Layer 6 of a small transformer language model trained on English Wikipedia (12 layers, counted from 0, width 128).
A neuron's activation on a vector x is GELU(weights . x), where the dot is the dot product.

Input weights of the MLP neurons that the questions are about. A number n stands for n times 0.0085.
n72: -33 -33 33 -49 -11 -31 45 4 -9 20 16 2 -17 4 -19 -1 12 -68 0 -29 11 -51 42 -16 25 25 33 -14 -42 24 32 12 -24 -48 -16 -12 -27 -44 25 31 7 5 58 37 13 18 29 -17 -37 -3 -39 59 31 -23 2 -1 20 14 5 -36 11 7 -2 -15 25 -27 6 -68 -15 2 -16 -48 -31 -24 14 -10 -71 -10 29 4 -49 44 -14 27 37 14 51 52 5 20 38 -21 -18 4 -49 -16 -11 37 -34 30 7 27 -17 10 -16 -22 -23 29 -11 -13 4 -18 51 66 16 32 -30 34 23 21 53 3 1 -17 -18 5 -17 -11
n154: -5 1 -13 39 4 -3 -24 1 -47 -17 -3 -6 0 26 -7 24 11 -54 -20 12 0 31 5 -27 -32 1 9 9 -3 -44 -23 -1 32 27 -4 48 -70 15 6 72 -35 1 16 0 7 2 -21 -2 3 -7 9 65 33 -33 15 -34 -35 -1 12 16 -45 -34 19 5 -8 -1 -7 15 -10 28 14 43 26 -2 1 63 3 2 26 26 -36 -7 0 -40 -25 25 -65 15 -32 -13 13 -13 -6 -18 -50 2 23 -9 -31 16 -26 -37 22 2 28 3 -56 -19 76 2 34 -59 18 39 -42 -11 36 8 47 41 -14 19 -31 -11 -13 40 -43 -8
n161: 24 -11 7 -1 -28 -13 -22 -1 55 -8 -21 10 -6 26 -29 -13 26 24 -44 -27 12 20 -15 9 15 8 -24 -19 -14 -4 -31 -49 45 -18 -34 -5 24 -40 -7 -8 49 -23 15 14 22 25 70 2 12 -40 -60 -35 35 -25 -11 -2 -1 23 39 14 4 -4 -29 58 3 -19 35 30 28 1 -1 -47 -76 -36 28 44 -28 -42 21 -24 23 1 1 -36 5 20 -10 -12 -18 -25 10 -26 -77 18 -12 13 17 2 3 14 -6 15 -50 -24 -23 48 -13 -5 13 -8 27 -11 -31 8 13 15 -25 -14 25 17 33 4 41 11 -3 62 -2 42
n171: 38 -13 -7 -14 14 11 66 3 -18 26 8 35 -2 -5 13 21 3 9 -3 -6 53 -25 9 18 29 -7 34 2 -10 -67 20 -21 10 -6 -25 -74 -6 23 -15 -1 45 -70 -54 56 -15 -10 1 -20 -12 28 8 3 -35 0 13 20 0 -15 -16 11 19 27 -48 -12 24 9 28 1 -36 28 18 -10 -25 19 -20 18 8 -47 -26 -30 32 43 -4 -33 -50 -13 -19 17 17 34 -41 2 40 -42 -13 -2 -16 -19 26 29 -4 28 -5 27 -67 -59 58 4 45 43 17 -20 -20 24 -7 -18 36 -28 -30 1 -6 -7 7 -5 39 19 2 1
n251: -2 -23 15 7 -30 39 19 1 0 46 -32 -34 21 -2 -6 45 -19 -42 -7 30 -30 11 8 5 -29 -22 -7 11 -18 53 2 31 -13 3 29 41 19 25 1 -62 -25 13 -26 18 -10 34 31 6 -7 14 18 4 -5 8 15 -5 29 -30 6 -14 77 -17 -32 -31 7 -9 -37 52 29 -30 51 -32 -10 32 21 45 -45 -9 14 -22 16 -11 -58 -14 31 -19 14 28 18 -35 -6 9 -28 -26 22 10 -32 -12 -3 5 -54 -40 32 -29 -9 -5 -21 19 -17 6 7 -20 18 -12 27 -17 10 -65 5 13 16 50 35 -50 24 -25 -7 -3
n282: 13 -18 0 -34 5 17 6 -2 16 28 13 -2 -24 13 -40 -33 34 11 -40 21 8 -2 27 -25 54 -42 -6 26 -4 -4 -18 52 17 -19 25 -33 -26 4 38 11 -17 -16 -31 -17 28 6 7 -26 -42 -11 4 47 0 25 -56 6 44 19 4 -3 -4 5 -1 34 15 34 16 0 18 13 32 -3 -11 -34 16 22 2 -42 -15 -16 14 -19 -22 -8 22 -29 45 14 -68 -33 -62 29 -50 -2 38 -1 13 -41 67 -17 1 20 -8 54 30 33 0 6 35 27 6 11 -34 -26 3 -4 -1 -60 43 48 -16 4 22 -34 -20 -35 5 48
n289: 27 40 17 2 -3 -6 -50 -21 -12 7 -5 -31 -1 31 61 -21 -29 26 -5 -31 -36 -11 -34 -50 -9 -29 15 -20 48 -2 -5 29 23 25 12 -9 11 -44 -12 44 34 -25 -51 -19 41 35 16 1 13 7 -8 -22 6 37 -15 34 30 -2 20 -12 31 8 4 -29 9 42 -43 47 34 -23 -12 -33 2 7 14 -32 13 -32 9 -27 8 -22 -23 44 18 -1 1 -1 -23 7 -26 31 10 4 -10 -8 -37 -33 10 -4 3 -22 63 26 3 -35 -19 28 -29 14 40 -4 -36 -11 -58 8 -7 18 -7 40 2 -6 12 23 1 -2 -6 -22
n300: 20 -40 39 29 21 -37 0 11 -12 -12 0 4 -31 -9 17 6 -32 -15 22 27 55 35 -1 -14 30 -16 6 -62 49 -74 -23 14 13 -14 29 -14 -16 22 40 4 -48 20 -12 -10 -13 -20 -2 73 44 -14 -4 76 -25 36 32 -6 64 -26 30 -33 6 -25 -34 -11 -35 -4 -33 -48 -42 12 -34 30 41 14 -19 -8 -28 2 2 39 -7 -26 -33 -21 8 -35 1 19 28 31 -5 -2 -18 43 -47 4 -16 -6 -2 7 -19 -30 -19 25 17 48 -49 65 -30 -20 -4 6 95 5 48 -45 32 -5 -28 35 -15 71 38 -23 36 -19 5 -18
n306: -39 -32 0 -3 -26 -12 12 -20 -35 5 9 21 31 -2 29 23 27 -9 17 34 32 -48 -32 -12 -16 15 34 -35 50 -29 15 29 -2 23 8 -40 27 -52 -19 -7 -24 34 7 -26 1 -21 2 19 34 -1 12 -25 17 -18 -17 -29 14 -32 -11 26 59 20 -4 17 22 10 -13 25 -15 -23 -19 14 27 28 -8 -27 -40 -30 -5 -6 43 -16 12 12 -19 0 -27 -18 -25 -4 15 38 14 3 -5 34 35 8 -1 -15 -18 -39 6 -24 1 -3 -11 14 -4 30 0 -4 7 35 12 12 48 12 -61 -17 20 -19 30 -38 8 18 31 9
n312: -15 -66 -55 -27 -41 -31 18 7 13 26 1 41 48 -31 -1 15 13 1 -25 -18 -37 -9 29 1 -19 3 -3 26 -16 -11 27 5 -28 -14 6 -22 23 -27 20 6 65 12 8 -47 -22 9 27 -12 -5 -12 6 -19 49 -39 -6 17 -32 -21 -38 -25 12 26 9 25 15 24 -17 26 41 0 13 -1 -15 3 -25 -27 -33 28 -2 -2 13 -10 19 -4 -39 -1 -49 -34 9 -33 16 -30 37 19 -5 -34 40 -3 22 13 16 4 17 8 -10 44 -37 1 27 1 40 9 -11 23 20 -10 30 8 -11 -1 53 25 -26 -13 -16 23 59 1
n349: 3 -42 20 16 -25 -34 -27 -32 25 37 -8 0 -17 -12 3 -9 27 -49 -3 24 -11 37 -51 -25 8 2 5 0 -5 33 14 16 18 -28 -13 -11 -10 -47 10 -20 50 17 -18 -57 72 19 -18 11 16 -16 -13 64 13 -7 23 5 11 8 -30 -12 -44 -23 -43 5 47 35 36 21 7 38 -35 0 44 -24 -29 34 16 -14 -37 43 -30 40 -38 -6 -22 -37 -20 11 -2 35 -61 13 4 -41 -1 51 12 24 2 2 -44 -12 36 10 20 43 21 -1 -10 3 -2 -21 -21 33 51 -12 26 4 9 -3 -13 -5 0 -41 22 -38 38 17
n354: -37 1 36 -8 -27 -40 13 33 16 21 50 36 -48 -13 -31 -50 -5 -30 -49 45 29 12 0 -47 -7 -2 25 13 6 -13 18 -63 42 -7 12 -42 5 24 27 19 -21 59 31 -39 -22 -16 25 -15 -5 -42 36 48 19 28 -34 -30 42 31 6 -1 -28 4 -18 2 28 46 69 -70 -42 -52 9 -62 13 -19 33 26 5 -14 -12 -7 29 -28 -9 49 9 -4 29 34 -1 0 18 -39 -40 -4 -3 6 -3 -3 7 7 -4 -55 7 -5 -52 27 2 25 -45 -23 14 37 55 0 -39 -6 16 -18 -27 -6 -16 -44 -3 3 48 8 -15 -17
n372: 22 -19 -41 -2 -1 49 38 29 -6 -9 41 -3 -26 42 -42 34 -23 -34 22 15 12 -3 25 -15 11 -17 27 32 -28 2 -5 -1 28 -26 8 20 -38 14 -14 7 -4 34 -42 -31 -27 11 5 -1 27 5 -4 -11 36 -33 28 76 -24 42 -20 -48 -45 -25 6 -21 -37 5 -27 -54 -5 4 3 26 -9 14 16 36 77 0 -8 3 -38 -23 -6 -11 -24 10 16 26 -43 11 39 17 0 17 -54 25 -19 -27 -53 49 -54 10 1 -11 4 32 20 -28 8 11 -31 28 0 41 -37 -15 -26 31 24 -2 -3 25 17 2 -2 -47 8 -28
n408: 11 -53 62 5 20 26 12 -2 -39 -8 9 11 43 18 27 -27 10 -23 41 0 0 -12 11 38 28 -9 20 -6 -35 -19 -18 -68 -21 -13 -36 -1 34 -21 24 8 -11 -13 -14 -18 -24 22 24 18 56 2 7 6 -11 40 2 -14 37 -29 26 -10 -7 -9 -8 -19 -20 45 -17 -15 3 -3 9 -21 -40 7 -4 2 -27 59 -34 -29 28 -16 -16 -36 -21 -24 -26 12 17 28 0 24 6 27 -4 -39 11 -15 6 -4 -4 9 -4 57 12 19 19 39 -43 33 2 39 38 11 13 9 -30 -31 5 36 5 15 -2 -47 34 -29 -33 -47
n420: -6 33 13 -70 6 -47 18 -35 24 -28 47 -35 -10 -60 9 5 -45 -41 4 -32 1 31 -54 43 55 19 28 -90 26 -18 -21 -36 18 5 -10 3 27 13 30 40 23 18 -22 -29 25 16 8 -13 -72 -5 -21 47 -33 -25 -19 2 -34 1 -5 46 30 -4 -31 -11 -4 7 73 -82 26 38 -2 11 -11 -14 -16 -16 -9 27 2 -51 21 40 -13 -23 10 -9 -29 53 24 -29 -40 -2 -20 -22 10 -39 56 -33 68 -7 -4 34 33 12 13 -8 15 -32 47 51 -5 53 -17 -12 -43 23 -3 -3 50 0 10 43 -18 40 -44 -14 -8 -44
n435: -6 37 8 -6 18 8 56 -13 4 58 -11 -10 37 6 45 30 -28 2 -15 20 -28 10 -51 -1 -11 18 -30 41 34 8 27 29 30 -18 -6 13 2 -50 -26 -7 46 -10 -27 -25 12 -22 -29 -2 30 -48 21 72 -5 -17 -11 -9 11 16 -1 -50 -24 16 26 -34 -22 14 -10 31 -14 33 -5 8 17 47 2 4 9 -16 -20 -40 43 33 7 -8 31 -10 4 -3 1 -24 10 -3 26 6 -9 -29 -9 -9 -12 -25 -12 14 -39 23 35 -85 47 -9 -26 14 -35 -12 -23 -20 6 -33 18 -27 -2 7 7 17 2 17 45 -5 -38 -34
n438: 6 -53 10 -25 12 16 -18 10 26 17 44 -7 24 -28 -68 1 -4 27 -1 -5 -38 -15 -38 1 -4 20 47 23 1 43 -23 -32 15 21 25 -37 -13 13 20 43 -39 -6 -8 22 31 28 21 23 24 -4 -8 -12 40 24 32 -31 1 -18 7 -33 -21 -30 -5 22 -18 -12 42 -3 -45 -94 -1 3 79 33 4 -13 -8 -39 10 -9 -5 7 17 -13 56 40 51 22 10 -23 -10 -7 15 30 -19 -21 2 -19 11 21 -44 -2 -10 31 -16 32 -46 2 -14 -33 -17 37 -33 2 22 13 0 -18 6 12 -9 -45 -33 -23 31 -13 46 -3
n454: 30 -52 47 -28 29 18 -34 -25 10 33 -20 -2 28 13 35 -6 -67 37 12 -21 -28 -4 8 0 -40 12 -47 -7 -40 -14 -10 -12 -7 -8 20 11 -9 -43 -2 -23 -24 -5 -2 51 -35 -44 56 22 -8 45 0 20 -27 -7 -25 18 -7 15 20 30 2 46 37 57 44 -27 5 1 -48 43 -9 14 40 -11 20 -5 1 55 -30 -8 -6 72 -14 -76 15 -11 -15 -4 29 -22 9 -5 -68 -22 -20 27 -29 29 -1 -2 14 23 30 21 -13 7 25 -33 6 1 -36 0 -9 40 50 14 -15 -47 19 -11 -41 -17 -42 -18 31 -27 -6 27
n469: 16 -15 38 -1 29 -14 42 -4 17 14 -8 6 -62 -2 26 -20 24 14 -18 19 -40 -25 4 16 -27 8 0 -29 -36 11 -50 -18 -12 -29 40 -7 13 -29 1 -16 -24 -31 4 30 4 3 -6 8 16 -11 -32 16 -30 -45 3 -23 6 14 14 -27 -4 -4 -24 -6 24 56 -40 -41 -2 12 3 36 -41 -27 19 20 0 6 13 -5 3 1 -25 -62 -25 -10 -21 -6 11 -15 21 16 -3 -5 11 -13 14 -2 15 31 -24 -5 -13 12 -23 -12 15 -13 17 5 17 35 20 -2 47 5 -15 37 -20 -7 -4 19 10 4 64 10 -17 32
n587: 7 -45 -18 -57 21 -18 44 1 3 8 0 19 -12 -11 43 -11 -29 -4 14 13 -12 -14 -49 1 -9 18 -16 14 -23 8 0 7 -25 -15 61 24 20 -36 -30 45 -30 15 10 -18 18 -9 42 2 7 -37 2 -88 26 55 19 13 12 -51 -28 -3 9 -36 -15 15 58 -3 -19 -36 36 -59 20 -26 5 28 -46 -37 -21 45 -40 6 -6 -8 -6 16 -11 -6 -9 1 -14 18 31 9 8 3 -15 -42 5 54 7 28 14 -43 -8 23 -29 30 -25 3 -26 0 -31 -19 -47 23 20 12 -2 -28 -40 69 -3 5 -22 22 -11 55 47 24
n588: 29 -18 -4 -16 -24 27 -15 10 36 16 -44 13 -5 -13 -20 23 -15 -44 -48 14 -4 -17 43 -8 -7 -45 -6 -1 1 -28 -21 23 -12 43 3 -29 32 14 23 -2 -8 47 9 -12 -15 -66 40 9 3 12 7 2 3 1 17 87 25 19 6 37 39 52 15 -31 20 -30 -13 45 -16 45 -2 32 -15 -25 -3 -8 -27 25 16 -25 55 -22 34 7 -28 -50 4 16 -58 -4 30 -28 11 30 36 -27 -20 81 -9 3 37 -38 -14 -31 -86 -27 -53 45 -32 -17 -26 -50 56 -11 -7 -29 23 43 13 -15 11 11 -48 -31 -23 -13 4 17
n636: 18 0 -12 -13 25 -22 -8 -13 -6 2 -8 -42 -2 -3 -11 6 -14 0 -17 -39 -57 22 -19 23 34 38 -23 -7 16 3 13 -11 -5 5 -1 44 6 -26 20 34 29 18 -16 -2 18 25 -25 -1 -32 6 25 4 86 -27 32 22 -27 -17 8 12 14 -38 -6 -1 30 4 -24 33 38 -12 -7 1 -7 -46 7 2 10 32 13 -13 43 8 -24 27 -14 -51 -4 0 -12 3 3 2 -28 -25 1 21 19 -14 -30 -12 38 13 42 -15 -1 -65 -26 -31 -19 -10 29 -19 -9 -43 45 19 -3 33 19 12 33 -13 -21 -13 11 38 -9 -65
n640: 38 -5 -27 -25 -14 -3 -12 -31 -17 2 18 45 33 -29 13 60 10 55 -35 -4 20 52 -21 27 7 -14 56 -62 34 9 17 -18 -42 20 0 -5 -12 2 -34 -9 -7 -8 25 11 6 16 16 20 -1 54 -56 -1 28 28 -10 -9 18 -34 -6 -72 12 -8 -7 23 41 1 25 -8 -12 29 -76 15 -42 -21 -10 -2 -27 37 -31 10 6 -1 -12 19 4 -7 14 7 43 -3 -37 6 -11 -18 3 0 -17 11 1 23 -27 15 -37 16 -48 20 28 -6 -52 38 -52 -12 1 -2 -62 4 -4 -54 43 -20 -24 16 9 16 0 -13 21 12
n669: 29 -3 13 -15 -8 -24 1 27 0 -15 1 21 7 32 -22 -37 -28 -23 -30 -1 8 -3 -29 31 -18 8 -9 18 9 -36 -6 36 -4 42 63 31 4 -15 -8 15 -13 -20 -45 -29 -3 12 -15 -9 25 -44 4 29 0 -24 -6 -12 42 9 5 -19 14 -19 -36 7 57 16 -19 -4 -28 -18 -16 3 54 4 -17 34 -20 6 -40 -23 2 2 23 -34 13 -25 -22 -40 5 -1 -18 20 8 -19 -2 4 24 -24 80 -14 -7 -26 25 81 19 18 0 39 -48 -19 -20 -56 -28 27 8 -45 -9 16 6 -10 17 24 -23 -4 23 -6 -38 25
n707: -3 2 -1 29 -43 -27 -1 -36 -66 -44 17 28 23 42 -19 33 27 -24 -47 -47 -28 0 26 -7 51 62 -8 -2 -20 26 -12 6 6 57 -17 -2 -33 4 -13 22 -12 17 -6 0 6 72 -7 12 4 -31 39 50 -37 -47 7 7 -19 3 33 -4 -5 -13 25 25 -48 18 -50 28 17 5 -11 -1 33 14 0 20 -5 23 7 18 7 -32 31 -50 -45 -13 -6 9 -6 16 -54 -46 -35 38 -8 9 -26 -1 -28 10 14 10 -1 -29 -25 29 20 -10 33 56 65 4 31 24 -25 -21 6 -28 3 -13 15 -11 20 -46 15 -25 18 34
n765: 21 -27 -13 5 2 -9 63 -6 8 -43 -38 30 -19 40 -25 12 11 8 -4 -43 -16 9 32 19 13 -13 -10 -22 9 14 1 -27 -13 14 -4 47 -7 23 -1 -14 5 37 41 -12 31 20 28 -12 -18 -15 -8 24 -16 -45 -34 2 -2 1 17 1 -29 2 -38 32 -33 -17 -3 -21 -26 9 5 -13 -36 6 11 51 17 6 20 -29 -6 -41 2 -12 19 -6 10 23 4 8 8 -54 -19 -21 51 10 27 -44 16 -9 12 9 21 -24 6 27 -26 -13 7 28 -17 -2 6 34 -14 -31 12 -40 46 -4 23 -9 12 -14 19 7 -33 -1

Each question shows a token from some text and the vector x that enters the MLP there. A number n stands for n times 0.039.

" law": -7 25 -32 -12 -16 10 -28 15 34 -37 -14 19 -1 -27 -4 -27 52 38 -1 20 30 -10 -14 3 38 52 -35 9 5 -7 -6 3 -4 -28 -12 -23 23 -3 2 7 -11 -23 14 -26 56 40 -6 61 14 26 22 -9 -55 3 9 -20 4 -1 -14 -17 15 16 1 -6 39 -17 -8 -7 12 7 37 11 -1 25 12 6 46 24 -19 -1 -15 -38 12 -8 40 4 12 -16 9 2 20 -34 -13 -23 37 1 -3 -5 23 9 25 -2 -15 -7 -2 -14 -4 27 2 -47 2 -8 18 -22 -31 -18 -30 4 -24 -55 -7 -17 -16 -28 -9 -19 -17 -13
Which two neurons fire most, strongest first? n354, n669

"ad": -3 -7 -29 -10 2 -8 -27 10 18 -5 -23 12 6 -18 17 -11 72 45 7 9 46 24 -2 -4 32 31 -35 1 -27 -7 15 -3 -11 -53 -20 18 -2 23 -3 -14 -30 -31 2 11 31 29 -16 70 1 2 32 19 -39 12 2 -28 -4 -12 -10 -21 26 28 22 -20 19 -7 25 -4 29 17 -5 -6 -1 4 -19 15 7 1 -26 7 -22 -33 8 2 39 31 8 -5 -5 -19 28 -27 -18 -31 8 -4 -25 -32 14 9 14 -4 8 -16 6 -13 10 45 -1 -48 15 11 13 -37 -35 34 -28 0 2 -32 17 -25 -21 -15 1 -11 -31 -10
The three highest activations, in order: n640, n354, n282

"ij": -15 -1 -42 -45 -28 -1 -43 -5 22 13 -7 6 20 -27 -3 -11 42 -9 4 35 39 12 -15 -1 11 34 -14 15 -20 -5 -17 11 8 -42 -7 23 18 25 18 2 -16 -31 10 0 -6 34 -11 52 7 41 37 -2 -47 39 -21 -10 -5 15 2 -37 15 14 34 -52 4 -6 -1 -19 23 24 41 8 -17 15 -15 5 16 14 3 -5 -49 -8 9 30 28 11 8 -35 -12 -9 15 -12 -8 18 12 -24 -14 -16 0 31 -4 9 -12 -22 28 11 5 46 30 -46 3 0 1 -27 -31 35 -36 -8 -39 -33 22 -15 -12 3 -1 -3 -30 -24
Which two neurons fire most, strongest first? n72, n251

"ce": 0 -7 -23 -26 0 -22 -22 2 17 14 17 9 15 -4 15 -36 41 15 2 25 46 14 0 -19 19 35 -22 2 10 -4 -1 25 -11 -69 -17 -3 21 9 -14 -7 -14 -32 28 -18 3 33 6 41 14 17 24 1 -24 38 -27 -37 -23 -7 -45 -4 28 20 26 -14 29 -29 8 -8 14 29 33 8 3 12 -15 2 10 0 -5 -5 -22 -26 18 -9 15 -6 2 -25 -9 4 40 8 -13 -20 33 8 2 -36 4 8 33 7 -3 -41 35 -35 -9 17 27 -69 12 7 -12 -58 -8 44 -24 6 -25 -23 -3 4 -17 -19 0 -14 -16 6
Which neuron lights up most? n282

"N": 4 -4 -47 -23 -6 19 -18 15 20 -28 -15 -11 20 -18 46 -19 44 32 0 16 47 -2 -21 -16 9 38 -14 -6 9 -3 -2 16 7 -38 -13 18 17 19 13 15 -23 -19 -2 -3 32 40 -16 45 4 34 36 -6 -27 26 3 -32 -7 3 -26 -36 16 19 43 -24 7 31 5 9 20 -17 19 -3 13 12 -18 9 36 10 -3 3 -32 -27 6 3 22 22 26 -43 -19 -16 18 -21 -15 -25 -7 -5 -23 -33 3 4 21 27 -11 -4 37 -42 -14 29 30 -41 1 -13 9 -19 -37 37 -31 -13 -57 -12 8 -15 -8 -6 2 -2 -13 -32
The most active neuron and its activation: n289, at about 3.2

"fess": -7 -19 5 -8 -8 -31 -14 16 28 19 -41 29 59 -7 2 -10 46 18 36 11 14 -15 6 10 3 46 -32 -19 -1 -3 -25 -5 -33 -46 -7 8 39 40 -10 -16 -25 -42 9 -13 31 24 -11 71 12 -15 52 -6 -47 3 3 1 18 -12 -40 9 -7 -15 21 6 28 -44 8 -23 3 34 24 -3 -23 -11 -15 -11 51 -31 2 7 4 -32 -2 11 18 6 24 -8 2 7 14 -20 -7 -14 6 2 10 18 6 24 8 15 -24 -24 10 -24 -11 19 -5 -54 2 -14 12 -9 -12 14 -44 45 -15 -19 23 -5 3 -26 0 5 -5 -12
Which two neurons fire most, strongest first? n72, n588

" of the": 25 -21 -33 -12 -17 -9 -22 20 20 0 -9 7 8 4 14 -9 48 37 8 31 32 -6 -3 -1 43 28 -20 -12 -20 8 -35 -19 4 -66 -8 16 11 11 15 -2 -35 -8 6 -26 25 42 -5 63 13 25 41 15 -18 9 27 -30 -15 -13 -7 -12 11 29 28 -15 22 0 0 -17 17 17 15 1 -36 21 -16 36 28 10 -2 -14 -40 -26 21 -16 34 1 30 -22 4 -10 22 -19 -8 -47 17 14 -13 -27 -2 -4 25 5 2 -13 42 -8 -10 10 30 -59 10 -15 15 -7 -22 -1 -45 13 -22 -38 -13 -25 -29 -23 -8 7 -22 0
The most active neuron and its activation: n765, at about 1.5

" v": -17 22 -10 -33 -12 -17 -18 -10 3 -8 -18 15 34 -16 -6 -27 44 6 21 27 33 12 -3 11 4 41 -18 -7 3 -22 -3 -10 -14 -29 -9 18 39 23 22 1 13 -33 -16 -6 34 54 -1 41 0 5 37 -3 -54 -13 -9 -38 -23 -5 -40 -4 16 14 26 -24 16 -29 -2 -5 18 2 22 15 -10 30 1 12 20 -14 -3 -19 -36 -9 -21 11 26 21 9 -30 7 -9 45 -1 -7 -9 9 -33 -22 4 7 7 27 2 -5 -11 49 -9 15 39 48 -44 -2 11 8 13 -31 19 -35 -1 -26 -73 1 -7 -10 -24 -10 2 -38 9
The most active neuron and its activation: n420, at about 1.5

"ilitary": 12 -8 -5 -13 -21 0 -36 23 26 9 -25 3 -12 -19 10 -14 68 22 13 29 28 -8 15 4 32 57 -35 -10 -4 -15 -31 4 9 -59 -1 9 7 0 -17 2 -1 -12 6 -19 18 25 -5 33 48 4 25 3 -12 12 15 -12 -26 1 -23 -44 6 18 6 -16 21 -6 7 -9 19 7 30 15 1 5 -40 -6 35 28 -17 -17 -19 -17 20 0 55 34 13 -13 -3 -5 7 -43 -4 -31 7 1 -5 -1 3 18 34 -1 -47 -13 46 -17 3 10 19 -57 -15 -9 30 -29 -28 30 -26 2 -29 -45 18 -9 3 -20 -6 -3 -19 -18
Which neuron lights up most? n435

" Off": 2 -19 -17 3 -38 -1 -39 20 31 2 -34 0 -5 -17 7 -28 67 33 27 15 23 -16 -8 27 14 53 8 -5 1 -5 -5 -7 -1 -38 -20 16 6 8 6 -3 -22 -9 -3 -21 24 34 -7 32 17 4 32 -11 -40 -9 33 -5 -32 8 -29 -15 6 15 31 -10 29 -28 15 2 37 12 -6 6 18 7 -5 21 46 -10 -25 -18 -8 -11 -3 -2 14 -13 9 -33 16 8 43 -38 -6 -7 25 -11 -17 5 22 12 36 -4 -7 -27 30 6 -1 34 27 -56 -6 5 20 -15 -42 16 -20 0 -27 -80 10 -18 -25 -34 4 -1 -29 -4
Which two neurons fire most, strongest first? n588, n312

"i": -2 -9 -45 -14 -23 0 -15 0 3 18 -30 -6 22 -8 24 -12 48 23 17 25 55 17 -8 -1 17 54 -29 5 -25 -30 -17 8 -8 -64 -19 36 18 25 13 7 -17 -18 0 -22 0 38 -5 36 27 22 27 -21 -23 27 1 -52 -13 15 -16 -26 8 35 30 -13 2 2 -6 -4 28 21 24 8 -3 6 -12 -13 15 -17 6 11 -32 -5 7 -8 26 40 3 -39 -20 -16 13 -3 0 9 -13 -16 -7 -17 13 24 7 -4 -17 -6 10 -29 19 35 7 -15 2 -12 8 -23 -48 33 -35 25 -55 -32 24 -24 -4 -13 -2 13 -6 0
Which two neurons fire most, strongest first? n306, n312

"ec": -4 10 -36 -32 -7 1 -28 8 6 12 -9 9 -3 -4 -1 -1 69 40 13 3 45 12 10 4 10 29 -31 -4 -14 5 9 -2 -1 -65 -17 -3 13 3 -10 -5 -24 -12 27 -13 30 38 -17 51 22 22 32 -11 -37 19 22 -23 -2 -6 -27 -16 18 39 36 4 29 -33 3 -21 0 -15 13 10 -20 3 -17 -10 6 7 5 23 -39 -19 -5 -2 23 26 16 -20 -10 1 39 -19 2 -35 -16 14 17 13 12 20 27 -12 11 7 36 -11 -7 15 21 -82 18 -23 -1 -8 -25 32 -35 8 16 -25 -24 -21 -1 -33 -24 -20 -33 -12
Which neuron lights up most? n72

"her": -13 -10 -23 12 -2 16 -34 18 40 -38 -44 14 14 -27 11 -9 34 20 33 26 39 0 5 -19 23 33 -6 15 -5 0 1 11 26 -32 -23 21 20 -6 15 -15 2 -23 22 -1 4 39 -15 72 12 32 49 -1 -36 1 10 -13 -27 11 -28 -19 23 27 0 -17 24 -12 8 -16 14 16 8 24 4 -2 -34 13 38 7 -1 -27 -52 -44 32 12 11 20 -5 -39 2 -8 19 -25 -3 -1 13 -3 -6 -5 -3 15 3 -18 -11 -36 27 -2 -12 20 -12 -36 -4 6 7 -18 -36 23 -46 -11 6 -66 26 -11 -15 -9 -18 9 -21 -25
Which neuron lights up most? n372

" head": -7 -10 -28 -16 -40 -26 -30 1 27 -16 0 1 38 -38 -17 -25 65 32 26 16 17 10 -20 -4 19 22 -8 -3 1 -17 -10 -7 2 -46 -11 13 37 16 19 -13 13 -26 3 -21 44 35 -3 66 0 3 6 6 -54 1 27 -26 4 0 -1 -17 31 18 37 -16 19 -22 13 -11 27 33 -1 7 0 2 -11 22 31 -5 5 -27 -10 -22 12 11 30 -11 -1 -20 10 -14 33 -24 0 -19 30 -28 -11 -17 39 11 21 -10 12 -9 33 -27 15 15 14 -44 14 12 23 -29 -29 13 -40 -2 -31 -55 -3 -12 -17 -23 -8 -16 -2 -14
Which neuron lights up most? n420

" was a": 5 0 -40 -3 -24 -20 0 4 22 6 -19 2 10 -26 14 -17 49 29 23 13 48 2 -6 -1 49 31 -29 -5 -12 8 -23 -5 -14 -50 -11 27 25 14 37 -15 -21 -22 -12 -36 33 35 -4 73 -2 10 17 6 -33 5 29 -32 6 -18 -27 -7 29 10 28 -19 28 6 13 1 17 1 26 10 -4 2 -10 32 43 -5 2 7 -43 -31 20 6 22 9 19 -13 2 -10 19 -26 -3 -35 14 -2 5 -33 11 9 2 -18 23 -14 20 -22 -8 17 5 -56 14 -16 11 -12 -18 6 -50 11 -25 -33 -1 -18 -25 -27 -10 0 -16 -12
Which neuron lights up most? n349

"2": 5 -2 -34 -22 4 -3 -16 -6 21 -1 -35 17 31 -13 23 -9 48 58 -7 33 45 -7 -4 -2 38 27 -32 -3 9 -6 3 -9 11 -50 -17 3 28 35 19 9 -16 -44 -25 -13 12 31 17 48 -7 12 52 -11 -36 -6 11 -8 -6 -15 -9 -27 14 43 20 -29 10 -17 -2 -12 26 21 20 6 -10 10 -20 25 28 -12 -21 12 -31 -40 -3 -5 25 -15 0 -38 21 5 -7 -22 16 -12 8 2 1 -13 3 12 16 -16 -2 -5 38 -22 -10 26 27 -5 31 -30 14 -23 -28 17 -31 -5 -28 -28 22 -31 3 -35 15 2 -25 -32
Which neuron lights up most? n171

" und": -8 -2 -14 -29 3 -13 -48 6 14 -6 -20 -6 5 -36 1 -29 45 28 23 33 40 14 -10 10 23 17 -20 4 -3 4 -28 -1 -2 -17 -7 27 24 -12 2 -16 4 -13 -2 -31 20 44 0 53 9 23 18 -3 -37 20 10 -15 -2 -11 -41 -7 20 42 40 -15 5 19 27 -1 37 -4 25 34 5 1 -19 -11 28 -13 -7 -15 -18 -9 -19 0 34 24 16 -30 -23 -8 25 -5 16 -16 10 -25 -15 8 7 -11 -3 -6 15 11 56 -34 0 27 43 -67 -16 9 15 0 -59 8 -46 -2 -31 -42 -11 -5 -10 -28 -5 3 -25 9
The most active neuron and its activation: n289, at about 1.3

"o": -8 10 -24 -13 -7 29 -52 6 16 16 -18 -2 4 -8 3 -18 48 37 10 31 45 13 10 -34 14 21 -23 6 -14 -8 0 -1 0 -51 -19 31 2 13 -4 4 9 -8 -15 -7 -4 49 -25 47 11 18 40 10 -13 24 12 -5 1 21 -15 -29 29 26 42 -29 10 8 -3 -5 16 21 9 34 -4 5 -3 0 8 -1 -8 1 -42 -34 -6 -11 36 42 24 -25 -9 -3 7 -17 -16 -43 -13 -13 -18 -41 9 10 -16 9 -6 -25 54 -22 3 45 15 -50 -10 -8 13 -22 -25 32 -50 17 -1 -38 -7 -35 2 -8 -6 -21 -29 -18
The most active neuron and its activation: n372, at about 2.2